Layer 4 of a small transformer language model trained on English Wikipedia (26 layers, counted from 0, width 128).
A neuron's activation on a vector x is SiLU(gate . x) times (in . x), where the dot is the dot product.
The model reads these tokens: "p" "ts" "," " R" "od" "er" "'s" " f" "oot" "ball" " c" "areer" " was" " f" "inal" "ly" " over" "." " Al" "th" "ough" " he" " s" "ign"

The vector x that enters this layer's MLP at each token. A number n stands for n times 0.042.
0 "p": 4 21 5 -31 -21 9 2 -11 -1 8 -22 -33 -13 14 26 2 -2 5 -7 -20 5 -12 -10 28 -22 18 -5 0 0 7 12 13 -6 -6 16 -17 -6 -19 3 -1 4 9 1 9 17 0 18 7 11 -24 -8 -7 17 2 -7 -4 -7 4 1 9 -9 1 17 -20 1 13 -6 -5 5 2 1 19 -6 16 -4 11 0 0 -15 20 -10 -17 -15 5 22 -2 6 -7 5 -6 -2 -18 1 0 13 -36 1 43 -16 -24 -2 18 2 -4 -9 4 17 16 -13 3 -12 -2 -6 1 12 36 -4 12 3 15 -4 39 -8 -7 1 12 -11 -11
1 "ts": 1 -48 -4 -20 11 -38 1 6 1 18 48 0 13 -3 4 4 -26 11 6 16 -2 29 -4 -9 5 9 -1 0 1 13 7 -2 11 6 1 -5 -10 10 8 0 -4 2 1 22 7 4 -2 -34 1 -19 -5 -13 -10 -35 -6 6 12 -6 0 -11 -16 -7 4 9 13 12 -2 42 2 -2 6 -4 -12 16 -7 8 0 1 3 19 -21 -12 -2 -2 10 0 1 -4 15 9 -1 9 9 -1 2 16 -1 66 -10 -4 2 -1 -4 1 26 2 -3 -13 -3 4 9 3 -4 4 2 40 8 0 -4 15 -3 -12 -4 5 8 -3 1 -17
2 ",": -3 -64 -10 -2 16 -27 -5 -12 -5 -1 31 13 -21 9 11 5 -5 8 -29 -18 20 41 9 -6 -33 5 0 0 9 3 5 1 2 2 6 -8 3 8 -1 16 -4 30 10 7 6 -3 4 8 0 -10 7 4 -23 -14 -1 -1 -10 7 4 -11 -5 7 -21 -7 -10 16 1 20 -7 -4 -15 6 2 20 17 2 0 -4 1 1 -7 -13 -11 2 0 -2 -2 -4 21 0 2 3 -3 -12 1 -9 -1 49 17 -4 12 -13 1 11 -3 -3 -7 -12 2 13 1 9 -2 0 -15 32 15 -7 -12 -18 1 -2 -5 11 -24 -11 24 -11
3 " R": 6 15 4 10 -3 11 2 6 11 6 -24 23 -26 6 -8 -5 -19 -8 34 17 -13 -1 -10 18 -7 5 3 0 3 -15 15 0 -10 -5 19 5 27 -23 31 -12 -4 -37 6 -11 -7 -10 9 -12 -2 -28 0 13 7 3 8 27 16 -9 2 -2 -9 -5 -22 5 15 6 5 47 -12 3 2 12 10 9 -3 2 0 0 7 -30 -14 -1 3 -5 10 3 27 -2 -7 -5 -1 4 -3 -9 -8 -2 4 15 14 5 -4 -26 1 6 4 -5 11 -10 4 -14 -31 -6 -2 -4 -4 56 5 7 -17 11 -6 -33 -21 -1 35 -3 10 23
4 "od": -6 28 9 -44 19 8 15 -11 0 -11 6 -27 -9 -18 9 18 12 -7 -2 2 -5 -11 4 43 15 -1 -3 0 -16 0 -10 21 19 17 -5 9 -10 -4 -10 -19 13 18 -4 -10 32 9 4 1 29 -17 -9 -2 18 -5 0 -30 -3 22 -10 -23 -26 -9 -31 7 8 -12 -8 32 -5 9 14 12 -20 6 -25 -2 0 4 -9 -8 21 -8 -5 -8 0 -2 13 -4 17 15 -3 4 9 8 0 29 -5 24 -34 18 6 14 -5 -16 -3 1 13 34 -3 -12 -12 0 -4 -4 19 41 -14 20 -20 17 -7 -11 1 7 -15 17 -32 2
5 "er": -5 -37 4 -6 19 -18 7 10 -3 7 18 7 25 12 5 -1 10 1 2 -11 17 13 -13 9 -7 -10 3 0 -3 6 7 0 -5 -9 8 4 -17 1 -24 -18 -33 16 -5 -32 -17 -11 35 18 -11 -22 -6 -6 -2 -23 7 -10 23 -28 7 -8 -8 3 0 28 6 -15 -5 23 5 -1 5 -2 -8 -11 -6 7 0 3 -8 1 13 9 -6 -5 10 7 -1 0 -11 20 -2 15 -2 6 -8 38 -1 24 -17 -4 1 3 -3 -7 -31 6 3 10 -7 2 12 -14 -4 10 20 52 -9 -9 -9 21 -12 -25 2 8 -25 14 -1 -3
6 "'s": 1 -24 -5 -1 11 -24 -3 10 2 8 27 39 -11 -5 0 -5 5 -15 2 -29 9 37 6 -34 8 -2 7 0 7 6 3 6 22 13 33 12 -1 7 2 -8 -8 -16 8 -22 15 4 0 -7 -10 -10 10 4 -11 -23 13 -5 -21 -1 -2 -11 4 11 6 -4 3 18 5 32 1 -3 -7 -2 5 1 15 0 0 3 -4 5 -12 5 0 -2 2 3 -3 -7 20 3 1 6 7 -7 -6 3 2 53 14 -8 5 -7 -4 5 11 0 -11 7 0 4 0 6 -1 5 3 44 9 5 -22 8 0 -29 15 1 -5 -12 12 -2
7 " f": -1 6 -11 15 19 6 6 -4 -4 6 -29 -13 18 -6 18 4 32 -5 -32 -64 -13 -9 -7 -21 -30 18 -2 0 11 -13 -43 -1 -12 -9 27 -2 18 -14 5 -1 3 14 12 1 41 -2 9 -13 11 -23 3 -9 -3 -20 4 6 12 14 6 -7 3 -19 10 0 31 16 -8 14 12 1 4 -11 11 -15 3 -5 0 4 12 -11 5 -23 8 3 6 3 -31 -5 7 -12 1 -31 -2 -18 9 -17 5 22 7 21 -31 13 11 9 3 -2 -14 3 6 8 -16 18 2 7 -7 47 5 -9 -19 -9 1 2 -3 2 -7 -17 -1 1
8 "oot": -7 6 1 1 -11 -21 4 3 -3 19 15 10 -36 5 7 9 -18 -6 -32 -3 -11 29 14 27 14 3 5 0 3 -4 -7 9 8 0 3 16 9 -1 -8 1 3 16 12 15 -19 11 13 14 1 -9 0 6 -8 20 24 0 -15 -13 -6 -19 4 8 15 16 18 -7 1 86 -9 4 2 -2 -7 -24 -2 3 0 2 -24 -2 -23 31 -10 17 19 -7 2 2 -2 8 -2 9 16 14 -16 8 -2 31 -8 -16 -4 7 -12 -2 5 2 27 25 0 8 29 -7 -11 19 13 17 7 9 -24 6 -5 -31 18 10 -39 3 -14 14
9 "ball": 0 -6 1 0 7 -26 9 0 -6 10 14 11 -33 -12 -2 1 -11 -21 12 -29 -9 16 16 -44 9 -12 5 0 -11 7 13 14 48 26 22 35 -13 1 3 -10 -4 -20 10 -42 17 5 6 0 21 -10 5 -8 -11 -1 13 -14 -20 -9 -2 -12 5 7 6 8 19 15 3 68 16 9 -10 -7 -2 -10 13 12 0 8 3 -7 -13 59 -4 2 19 -2 -11 -7 -3 -18 -1 -8 17 16 -4 5 2 32 13 -2 11 37 -12 2 5 3 -2 39 0 -16 3 -7 -8 4 37 30 16 22 -24 0 -3 -27 14 3 -15 4 3 10
10 " c": 4 -6 -3 17 22 4 6 4 38 9 -24 4 23 9 6 5 16 7 7 -21 -26 3 -12 -22 -19 9 9 0 5 -18 -23 -11 1 -2 1 -11 12 -17 -4 18 8 1 9 3 -5 14 16 -5 -4 -27 -2 -1 -9 -8 7 0 28 -2 13 12 -18 -11 11 -3 39 23 -4 -5 5 6 -2 -14 -22 0 4 -2 0 -7 -2 -6 45 -9 5 2 1 6 -16 -1 -19 -5 -1 -2 -9 -22 0 4 5 14 -18 15 -24 -28 15 8 1 -7 -5 13 6 0 -28 27 3 1 10 49 -14 6 5 4 -2 6 -16 -5 10 -20 10 -2
11 "areer": -8 -56 -2 5 -10 -35 1 19 -25 11 37 24 11 -27 5 5 5 -21 -10 -10 -30 35 -8 -8 6 7 4 0 3 12 16 -1 0 -4 16 -2 -2 6 8 3 0 -27 15 20 2 9 13 -7 -18 -7 -1 -7 -24 -14 -13 4 8 3 -4 -22 2 10 21 39 14 -5 4 62 -13 0 12 -7 -6 -12 -26 -11 0 -3 -4 12 -26 16 3 6 9 -8 7 -1 21 0 -1 19 9 8 -9 18 -5 49 0 0 1 8 -4 9 26 0 4 -6 7 -13 28 -7 -7 14 26 24 -7 4 -23 10 -4 -24 30 -1 7 -3 4 -3
12 " was": 13 -80 4 22 34 -43 3 12 -2 -16 2 12 52 -2 -19 -9 40 6 9 -28 -21 36 -12 -65 -5 -2 11 0 -3 5 6 -5 12 1 14 2 -11 2 -15 8 -14 -18 10 -13 -11 17 48 8 -14 -1 -5 5 -10 -10 -30 -14 0 24 12 -6 7 16 31 -10 -11 3 5 -11 10 11 -3 -19 14 -17 -9 19 0 2 -9 -21 -1 37 9 14 15 -3 2 -4 8 -20 1 0 -2 -2 -3 -17 -5 1 -7 8 -7 5 3 13 5 -3 -18 -9 0 0 14 28 2 13 23 12 -4 14 -4 13 -2 7 39 -3 7 -8 16 7
13 " f": 2 7 -10 13 20 3 5 -2 3 2 -28 -14 19 -9 17 4 36 -1 -27 -59 -14 -11 -5 -25 -30 19 -3 0 9 -13 -42 2 -14 -11 32 -3 16 -13 8 -1 4 12 13 0 38 -3 13 -10 11 -23 3 -8 -3 -17 4 9 13 16 4 -10 7 -19 15 -1 26 13 -8 16 14 2 3 -11 10 -17 4 -8 0 4 12 -12 5 -24 9 2 5 1 -31 -5 4 -10 1 -29 -2 -17 10 -15 6 20 8 19 -31 14 11 9 2 -2 -16 5 7 9 -17 19 2 6 -4 47 4 -13 -13 -13 1 2 0 2 -8 -19 -4 2
14 "inal": -2 -1 2 3 -11 -19 14 -9 11 -4 6 42 -37 -24 -21 -6 5 -24 42 1 10 7 -6 1 15 1 4 0 -8 9 -15 16 28 25 19 28 7 2 17 -29 7 -18 16 -7 31 4 2 9 -18 -14 3 8 -6 -6 9 6 -7 1 4 -18 9 -3 -27 -8 -25 16 -2 29 -4 -5 -4 -12 -4 -4 -9 -4 0 7 -10 -13 -12 -21 5 -2 2 -3 19 -7 45 2 -1 4 11 -12 -14 14 1 44 -13 -12 5 -23 -6 -6 8 0 -9 -6 -3 -5 3 5 -2 8 -4 39 -4 13 -15 26 -4 -52 5 -6 -12 -6 0 4
15 "ly": 8 -85 7 13 -2 -34 10 1 7 6 25 14 29 -8 -10 -15 3 -5 27 -13 -34 30 -12 -25 6 -12 6 0 -6 15 23 2 35 -1 -29 12 -8 3 -12 -8 -8 37 7 -12 1 -4 18 29 -5 -13 -2 0 -9 -8 -25 -13 27 13 14 0 18 10 42 26 -20 4 3 51 3 8 -3 -21 7 -7 -28 9 0 3 -17 -34 -20 12 5 5 4 -7 13 3 28 -7 0 15 0 5 5 10 -5 22 -15 15 9 5 -7 4 -5 3 -11 -14 0 -11 29 1 0 10 29 37 -6 5 -18 10 -8 -26 6 8 -19 2 2 18
16 " over": 14 -94 -5 19 10 -7 14 -5 -12 -19 20 -8 75 -2 -29 -7 24 0 55 7 -49 2 1 -41 -3 3 1 0 -17 11 -13 -12 -14 -19 -7 6 -9 0 -14 7 14 29 8 3 4 33 36 10 13 -12 -9 8 15 -19 -15 -27 17 -9 27 -26 -4 -15 30 55 17 -5 -9 -31 16 -2 0 -9 -12 0 -38 8 0 -3 8 -38 6 -12 16 5 2 0 0 1 0 -14 -1 6 3 0 -8 -8 0 2 -37 8 17 -29 3 7 -3 -2 -7 -14 15 -13 16 9 4 17 16 15 -2 -14 5 20 -5 4 -21 -4 2 -11 24 2
17 ".": 0 -22 -10 14 0 -6 2 10 20 10 33 19 33 -8 -2 13 -9 -1 18 45 -4 31 15 -41 18 4 -5 0 16 52 -1 -7 12 -14 13 0 5 9 -19 -15 9 16 -11 -4 5 4 -12 -1 15 -7 -2 1 1 15 7 -12 26 -1 9 -12 -22 6 8 11 -13 16 8 63 -4 -7 -5 -34 4 -2 -14 -2 0 0 -17 3 -6 -20 1 14 -14 9 -2 9 -23 10 0 0 3 -2 5 31 -4 39 3 8 -10 4 -3 5 -8 3 21 -40 12 -10 -14 -5 3 2 15 25 4 -2 1 -8 1 17 -35 -9 1 -8 -23 6
18 " Al": -2 -27 13 -2 28 15 6 -3 -33 -36 26 -12 35 1 -5 -8 34 16 29 -11 -9 -10 -13 -10 26 16 -10 0 -6 13 -36 0 -21 -5 19 -23 13 -12 1 6 -8 7 8 -3 14 -20 -5 -6 -11 -19 -4 3 -8 -10 15 -20 7 -6 37 -14 2 11 -5 -8 -1 0 -8 23 10 1 12 -9 33 -11 -18 -9 0 3 10 -24 -6 23 18 -18 8 -2 -12 8 -10 15 -1 1 -8 -6 -2 12 -4 18 -2 7 -24 34 12 6 -2 0 -9 -22 12 3 -8 -20 3 -15 18 42 0 -21 5 -17 -3 4 32 -1 7 9 -12 -20
19 "th": -10 36 -1 -21 5 -1 -1 6 40 32 19 8 -21 -30 -1 13 15 -12 -11 19 21 -17 -11 47 11 12 -1 0 7 11 4 8 -30 3 42 -8 15 0 9 -27 7 -6 -1 37 14 -17 -3 -4 -24 -14 3 3 16 -22 12 25 20 2 12 -25 -5 -7 12 -1 -8 7 -9 41 -19 8 3 8 12 -14 -20 -7 0 10 -10 13 -16 -26 -5 12 -3 2 -7 -4 30 20 -2 33 6 -3 10 40 8 34 -17 7 -19 22 5 -5 13 3 11 -5 -8 1 -13 -16 -3 4 -6 36 -11 -17 -5 5 -5 -55 19 -9 -5 1 -10 -6
20 "ough": 0 -14 -16 -6 24 -27 5 -16 -8 -13 21 30 -42 7 9 0 -21 -21 22 -17 19 12 -15 -15 -31 1 -2 0 -3 23 3 14 8 4 16 2 -11 15 22 -15 -2 13 24 -11 12 -13 -9 19 -24 -12 5 -1 13 -22 -10 -14 -9 -15 10 -25 0 -11 -28 12 -23 19 -11 40 -10 -8 -4 -1 -11 10 -3 10 0 0 15 4 -11 -32 -1 1 -6 -9 7 -9 29 -1 0 12 -1 -11 -14 16 7 49 2 5 16 -30 2 3 4 -1 -11 -15 1 1 9 -3 1 6 6 28 14 -19 -19 11 -1 -20 -15 6 -31 1 24 -20
21 " he": 9 -19 -6 -13 57 -10 14 0 -42 -27 -3 19 43 9 -22 8 42 0 3 -55 0 -9 -11 -38 -29 3 -3 0 -2 25 0 4 6 11 18 11 3 4 -7 -28 7 -57 24 -10 23 7 22 14 -20 -12 2 -2 -11 -13 -20 9 -21 1 -8 -11 -12 -15 3 12 -8 20 -11 -11 15 4 -2 -9 -3 -7 -6 15 0 7 27 -8 3 -24 13 11 16 4 5 -15 18 -7 0 -4 2 -9 1 -1 3 26 -17 25 -26 0 10 3 1 1 -5 -5 8 1 -11 5 1 -1 39 26 -21 3 -18 15 2 -13 32 -3 -14 -13 0 -4
22 " s": 1 2 -16 22 6 -8 8 9 -24 -3 -25 -4 13 7 -4 -3 9 10 -8 -41 1 -15 0 -51 -40 13 5 0 -3 -16 8 -3 3 -7 16 -35 43 -8 3 5 4 8 16 -26 16 8 -8 -1 -14 -23 3 2 9 0 -13 27 7 6 -11 0 -6 -12 12 3 30 23 -5 10 6 1 8 0 11 1 -11 -5 0 -2 3 -16 3 -23 2 -9 -5 -4 -23 -5 23 -3 1 4 -7 -9 16 14 -19 24 1 10 -12 -20 3 7 3 -6 -10 3 10 6 -14 24 0 6 -1 39 -6 -3 -11 -7 2 5 -24 7 -29 -4 5 6
23 "ign": -4 -36 -5 -9 12 -26 10 -6 -20 -18 -1 21 8 -11 -2 2 3 -23 -11 -22 -37 -13 -16 -52 -10 3 5 0 -16 12 6 14 18 24 12 22 -5 -3 11 4 -1 -43 24 -27 -4 8 38 13 -2 -11 -3 -3 -4 3 -7 6 -15 0 -6 -23 1 8 -8 12 -3 7 -6 28 11 10 6 -2 -3 -33 -10 2 0 5 -3 7 -36 47 -1 3 21 -12 11 -13 1 -23 -1 -10 11 20 -17 11 1 30 -12 5 -3 27 -5 -2 4 1 -8 23 -2 -12 5 -15 -4 16 58 31 2 22 -6 19 -5 -7 29 1 -22 16 4 1

Each question shows the input weights of one neuron of the MLP. A number n stands for n times 0.004.

n204 gate: -33 16 31 -30 -4 25 -21 1 -14 15 14 3 37 18 -12 -12 -19 45 10 -17 -52 -31 10 20 4 -25 -19 1 21 -8 3 -16 -39 -1 -17 21 13 -7 -18 4 9 -18 -24 -7 -12 4 20 18 29 26 3 19 -20 14 32 12 -27 22 2 23 6 26 28 31 -6 -41 -2 10 20 22 -17 -9 57 -19 7 -34 3 15 -14 6 55 34 1 -12 7 35 -39 -8 -41 22 0 10 12 0 25 -10 42 -32 6 2 -30 -7 34 13 -38 4 32 33 -16 23 -3 -18 -3 -13 -23 -29 -47 34 12 0 16 15 4 50 -15 -15 2 6
n204 in: -11 -5 32 17 -3 41 -6 9 5 28 -32 -24 3 28 51 -2 -29 34 -17 1 5 8 -11 29 -13 21 -23 -9 12 -10 -5 4 -17 -26 49 -14 18 -5 29 25 31 -1 1 -8 -10 -28 3 9 -9 5 9 10 -31 5 14 -18 12 -20 29 11 8 8 5 7 19 -15 13 -12 2 21 -24 14 8 38 19 10 -1 -6 38 -12 24 10 26 -13 5 -8 -29 9 -54 28 -20 -8 -31 -34 20 -31 28 -32 32 -25 -19 18 21 11 -2 -27 5 6 29 60 -21 -16 4 -38 7 -10 -13 -18 -6 -21 28 6 27 -15 -2 -23 -13 -20
On which token does it fire most, and how strongly? 15 "ly", at about 0.69

n111 gate: -2 -5 32 9 -18 -9 18 6 -1 -22 -16 -2 21 -30 -37 1 32 16 -22 7 19 -4 13 -9 -9 -22 6 30 7 1 -2 -31 8 -2 14 10 24 11 -39 2 11 -12 7 9 24 35 11 -15 -32 28 -13 -34 -17 -2 -19 -5 -5 9 -14 15 43 5 24 -26 9 1 -3 -70 13 -19 2 -16 16 -5 3 3 14 5 6 -9 -2 -27 13 34 10 -14 23 -18 21 -19 32 -26 -13 -8 -1 -50 -8 -18 -39 -58 -36 -25 -6 2 -5 -13 -28 10 22 7 -14 20 -16 21 14 -29 -34 15 28 4 14 8 24 -36 -14 -33 8 20
n111 in: -5 -16 -23 -8 -2 -15 -11 11 1 24 1 -4 11 -10 23 -4 3 12 29 -9 -36 -9 0 14 -8 10 20 -1 10 5 -31 -7 -8 -7 16 -25 -3 -7 15 13 37 2 10 -6 -12 14 9 15 -12 -3 -10 11 24 6 -3 2 17 28 13 6 -3 9 36 22 11 2 1 -4 -16 -13 22 -20 -12 -22 -53 -8 5 -17 -38 14 -35 13 -18 17 -1 -1 -19 -7 20 -2 12 23 0 31 -27 -6 6 -2 -14 -18 0 10 1 20 24 5 1 -1 -12 26 19 20 8 39 11 -11 12 8 2 -20 -5 12 8 26 -23 6 4 3
Which token does this neuron like most? 12 " was"

n312 gate: -23 15 -3 -18 -23 8 -37 34 43 58 7 3 -20 16 5 15 18 14 6 -6 -11 -11 54 12 32 3 16 11 33 4 -30 10 1 -22 -4 33 -5 9 0 8 19 6 -18 19 8 27 -32 -21 -30 22 25 10 17 -25 35 -3 -12 18 9 -18 23 6 42 -6 -19 -6 -20 -15 8 12 -14 -6 9 -21 15 -30 6 23 -55 38 -10 -6 -1 -1 -13 38 -39 0 7 49 -9 30 44 2 -1 25 15 1 -54 20 -16 -17 5 -14 34 34 -3 -14 12 26 27 14 15 29 -57 -5 -23 -12 -15 -21 19 -15 3 13 5 -42 -13 -1
n312 in: -1 3 6 -16 -13 26 2 -30 -15 -2 -6 -2 -22 24 22 2 9 2 15 22 -1 6 -12 30 10 26 1 -8 -44 -24 -22 3 -33 -10 37 -9 11 -2 -1 -32 -24 26 -6 21 -9 -34 28 26 -8 -12 -2 25 7 8 9 29 -9 -34 -10 -10 9 6 -22 35 -18 -25 -15 -14 -27 -20 -4 30 -32 19 -4 -8 -17 -12 3 21 -3 -25 13 -4 -6 -29 -1 25 -16 19 -26 36 4 15 -12 7 17 -1 -33 4 13 -14 13 -10 -14 5 3 -10 -11 14 -10 4 -18 -9 -34 -1 -18 -17 25 15 -17 -27 -3 -16 -17 -3 -5 -21
Which token does this neuron like most? 19 "th"

n19 gate: 21 51 18 3 -16 34 -35 1 -21 46 -8 -17 6 9 24 -4 -3 -2 -5 21 9 -4 -9 6 28 29 -7 -45 52 -16 0 -48 31 -18 51 -24 26 -15 -21 37 14 55 -5 62 1 11 -21 -15 18 32 -13 -29 -13 -1 -5 8 20 -14 34 34 26 -4 -32 -29 14 11 31 -46 -28 9 -5 -25 -13 27 -14 -31 7 -64 -38 31 -21 5 38 32 -30 -4 -39 18 -5 -14 9 14 -9 -6 -5 -26 -13 -33 2 -68 -22 7 10 34 13 -6 -28 34 30 -2 29 13 6 -13 12 -25 12 4 -14 -56 35 69 4 1 18 -31 10 -46
n19 in: -2 -10 -29 1 33 -14 -7 -6 -27 26 5 -11 -20 -11 16 -1 21 -6 -9 6 16 37 -6 0 11 5 -10 -1 12 12 -11 5 17 -3 1 -17 -7 20 -20 9 -7 43 12 21 10 16 -16 -19 -13 9 -32 -1 -3 8 -30 22 18 6 6 -41 -14 -31 -29 7 0 29 -9 -1 7 -21 15 -3 -54 1 -17 -5 19 -14 -27 14 -13 -28 16 20 -10 -25 -17 56 4 -5 1 4 6 -15 -10 8 -27 8 -17 6 13 -9 25 -15 19 -39 -15 2 17 20 30 35 5 -11 -19 -8 9 -32 -3 -6 17 2 -20 17 -5 -24 -29 -7
On which three tokens does it fire most, strongest first? 3 " R", 9 "ball", 23 "ign"

n97 gate: -1 -4 12 10 0 11 -12 1 4 7 12 1 0 8 8 -9 3 -11 -6 2 3 -5 11 2 2 -1 15 -5 -7 -6 5 13 -15 -3 -2 1 -2 -12 4 8 -13 7 -3 4 -1 12 -4 -3 9 13 7 -4 9 5 -4 4 -10 -17 -5 -9 0 -5 -3 -9 5 5 -5 1 1 -2 -5 -3 -2 -11 0 -1 15 0 17 -16 12 -4 17 -2 -4 -1 -15 -5 8 6 21 -5 -2 9 9 12 3 -2 -9 -1 0 9 2 -9 0 0 0 12 5 -3 -10 10 9 8 6 -2 -2 -5 3 0 -9 0 9 7 1 4 -6 18
n97 in: 15 -3 -15 -2 -2 0 16 -4 -9 -2 -8 -4 6 -2 7 6 -7 -6 0 -3 3 7 7 -3 1 8 -17 -11 6 4 6 -12 5 1 14 7 -13 -4 6 -4 13 -9 -1 1 4 -7 2 -3 -4 -9 -8 -9 3 0 7 0 6 3 -3 10 5 -1 7 -8 0 -23 4 -3 12 10 2 -17 -12 -2 -8 -1 -11 3 3 7 3 -1 5 0 6 -24 14 6 2 -8 -14 13 -3 -14 -11 -2 16 8 3 -8 2 8 3 2 -14 9 0 0 -6 -13 12 13 9 0 -12 -5 -4 -9 -2 -17 -4 -6 -7 8 -5 13 10 6
Which token does this neuron like most? 13 " f"

n21 gate: -14 -4 4 -4 -1 -6 7 6 -2 11 -11 -19 -3 5 4 -11 -3 -31 10 -1 15 1 -13 -2 3 -4 -10 -4 7 2 -4 0 -7 -1 -2 10 9 -6 8 22 6 -5 26 2 -5 12 -1 -12 8 -12 8 9 -4 0 -12 -13 -9 7 -11 -2 -7 -11 4 -1 -21 -14 16 -1 -3 5 17 5 15 0 -3 -6 -15 -8 -3 5 -2 6 -12 -3 9 9 4 -6 -2 18 15 -5 5 -11 -7 -6 3 -7 -14 -7 -5 -14 -4 -7 -2 -8 -2 4 -12 -3 -4 11 -5 1 -16 10 7 0 -2 -4 -1 7 -10 -5 7 -3 3 -5
n21 in: -13 1 5 1 -9 -10 8 -2 4 13 -9 -6 13 8 -1 -13 10 -32 4 -5 3 2 -15 -2 -1 5 -6 9 -4 2 -2 -4 7 -7 1 16 23 -4 7 8 -8 0 15 -5 3 4 -3 -8 20 -2 9 18 0 -8 -5 -4 -5 -3 -7 -3 -5 -17 2 2 -10 -14 18 -5 -15 13 -1 11 7 7 6 4 -16 -4 6 9 2 4 -3 0 -1 6 0 2 5 21 6 8 -4 -4 -13 1 -1 0 -6 -4 -2 -2 -9 -9 -5 -20 -3 6 3 2 -3 0 -1 0 -1 2 12 -2 -6 -1 -10 8 0 -5 11 -1 4 8
Which token does this neuron like most? 3 " R"

n166 gate: 14 13 17 26 -50 23 -32 46 -28 -17 -3 11 -3 25 44 -27 -21 9 17 43 30 -3 35 -21 29 -31 -13 -28 -6 -12 17 -3 -8 -1 31 -20 -5 -15 2 16 11 -6 -14 -34 -47 40 -5 -56 21 48 2 14 10 22 -7 5 -6 -5 40 -3 0 2 31 -6 63 -21 48 -19 7 10 7 7 -6 -12 19 -5 -19 -13 9 -5 11 10 26 -9 -36 26 -42 10 -51 1 6 -27 -9 37 4 -44 -32 -45 16 -57 -9 24 -13 49 -5 -16 -3 50 30 -2 9 -16 20 10 3 -45 44 -32 -6 -42 65 7 -13 -4 41 26 21 -13
n166 in: -3 -25 -11 26 -22 14 6 20 -8 9 1 29 12 21 -20 -35 6 2 24 -2 31 3 1 -5 1 -11 -2 -1 23 8 -3 28 12 -3 -1 5 -5 4 -8 -24 -8 2 -35 -20 14 24 -19 -15 -2 7 20 13 47 0 -4 -12 1 55 62 9 23 -13 -16 -16 -19 3 3 -10 -4 -11 -10 -26 6 -13 4 -27 18 13 -22 14 10 -3 16 -5 -23 58 -40 -15 1 8 21 -18 4 18 15 19 -31 16 11 5 -8 -12 -2 6 -25 20 -18 2 -5 11 22 15 -7 -9 -9 5 13 -13 17 2 17 4 -25 14 3 -13 15 6
Which token does this neuron like most? 8 "oot"

n20 gate: 9 2 4 6 7 6 -15 9 1 2 6 2 7 0 2 9 3 3 5 0 -1 -4 17 -3 -10 0 -3 -13 1 2 -9 5 7 -9 0 -10 -1 -2 -4 5 1 -1 1 9 5 0 -9 3 -3 -3 -16 -7 7 -1 2 0 -2 -5 -1 -4 -1 1 -5 0 7 -8 6 -7 8 4 -8 7 -2 8 7 5 -2 -13 3 1 2 -5 7 0 -1 -10 2 5 2 -15 -1 -2 -5 6 -5 11 5 1 7 -3 5 14 11 20 -6 7 -6 0 -14 -9 11 4 -4 -1 -1 -2 1 6 6 8 11 -13 0 6 -10 1 0 12
n20 in: 2 1 -5 -5 -9 2 -2 -1 7 -10 0 -7 -5 4 -5 -4 2 1 -4 4 -4 2 0 -5 -2 4 7 6 11 -1 -10 -4 7 1 -4 -2 -5 0 1 -7 0 -3 -8 0 -4 -17 7 5 4 5 -6 -9 4 5 -1 4 3 -8 -3 3 4 -5 9 4 7 5 5 -3 1 -1 -4 -4 3 2 -5 4 -29 3 -16 3 -1 -6 1 -6 6 5 -7 7 5 2 -1 -10 4 7 -6 -7 7 8 3 -2 2 -1 9 -4 -2 11 9 -3 -2 7 2 0 -19 1 7 -3 0 -1 1 -9 -3 8 5 1 0 11 4 0
On which three tokens does it fire most, strongest first? 3 " R", 14 "inal", 19 "th"

n242 gate: 1 -10 0 2 -5 11 7 7 -4 1 10 -6 -9 1 -4 -7 2 -10 -1 -1 -6 -6 3 0 3 6 9 5 -9 10 5 -4 10 -10 -12 8 -5 -11 -5 -5 3 -8 2 5 -5 -1 -5 -7 4 -13 17 -3 0 -7 5 -4 2 -3 -3 2 -13 6 -14 6 -10 -17 -6 -9 -10 -1 -1 11 11 -14 4 -1 -6 -1 12 6 -11 -7 2 -5 5 0 5 8 6 17 4 -8 -22 10 -4 -10 -1 4 -4 -4 -3 -7 3 7 4 10 0 13 -7 -4 -8 -7 16 8 0 -2 0 5 -11 -7 8 14 2 0 9 -9 -3 7
n242 in: 5 2 -2 0 0 -5 6 -2 -10 -1 -1 3 -6 8 2 2 -2 7 -11 -6 5 3 -6 -5 10 -1 -5 4 7 1 -2 -11 -8 17 -5 1 5 11 4 0 -2 -3 -17 -6 -1 -7 -3 -1 -7 4 -14 15 8 -9 1 -6 -10 -2 1 7 -3 4 -5 10 10 17 -1 -9 -21 -15 1 -7 3 9 2 -2 23 -9 0 -6 -10 11 0 -8 0 12 -4 15 -1 -13 -8 -6 -23 15 9 19 8 5 -1 6 -7 12 -4 -11 -7 -1 -1 -1 0 -1 6 -1 5 -8 4 -3 -7 10 0 0 4 -12 -5 6 9 -4 -1 -2
Which token does this neuron like most? 13 " f"

n119 gate: -34 12 -1 -8 -16 7 -17 20 -1 -38 13 35 -20 -1 -26 -5 11 -4 43 3 24 -12 32 3 23 -48 -26 -2 6 14 1 9 3 22 25 36 -59 41 -27 -13 -22 -35 -16 -34 1 24 23 -22 14 18 10 -10 -8 -60 -6 -15 -22 5 9 -19 -17 -4 -17 -3 -12 -1 -3 -12 16 -16 -50 -5 -5 -16 47 12 1 25 14 11 63 -49 24 -6 -10 54 -4 -32 -7 11 21 -30 -1 -4 -10 1 15 -13 23 -5 18 -47 16 -6 -23 28 -22 12 3 -16 -18 -9 35 -33 -23 0 -22 -10 23 5 6 -21 -23 -25 43 1 65 12
n119 in: -16 -19 21 8 -40 21 -36 -1 -5 3 9 5 -12 27 13 -6 -14 0 15 15 -17 43 27 22 -7 -8 -29 -12 17 -2 3 -3 -46 -28 -29 -6 -18 12 -37 -3 -7 20 -36 13 -31 -5 -7 -3 14 5 7 17 -11 13 -8 -20 19 -3 16 8 -2 11 -4 23 3 -42 34 22 -29 -29 -6 -9 -10 6 2 -1 6 -21 -6 29 22 10 0 -20 -29 -1 -2 54 -34 47 12 1 -38 4 13 0 6 3 9 -11 33 -21 10 2 -13 -2 38 -11 20 29 1 -15 -7 -29 -25 -4 -3 -42 15 -20 -8 5 -16 10 -1 -4 -46 42
On which token does it fire most, and how strongly? 23 "ign", at about 0.85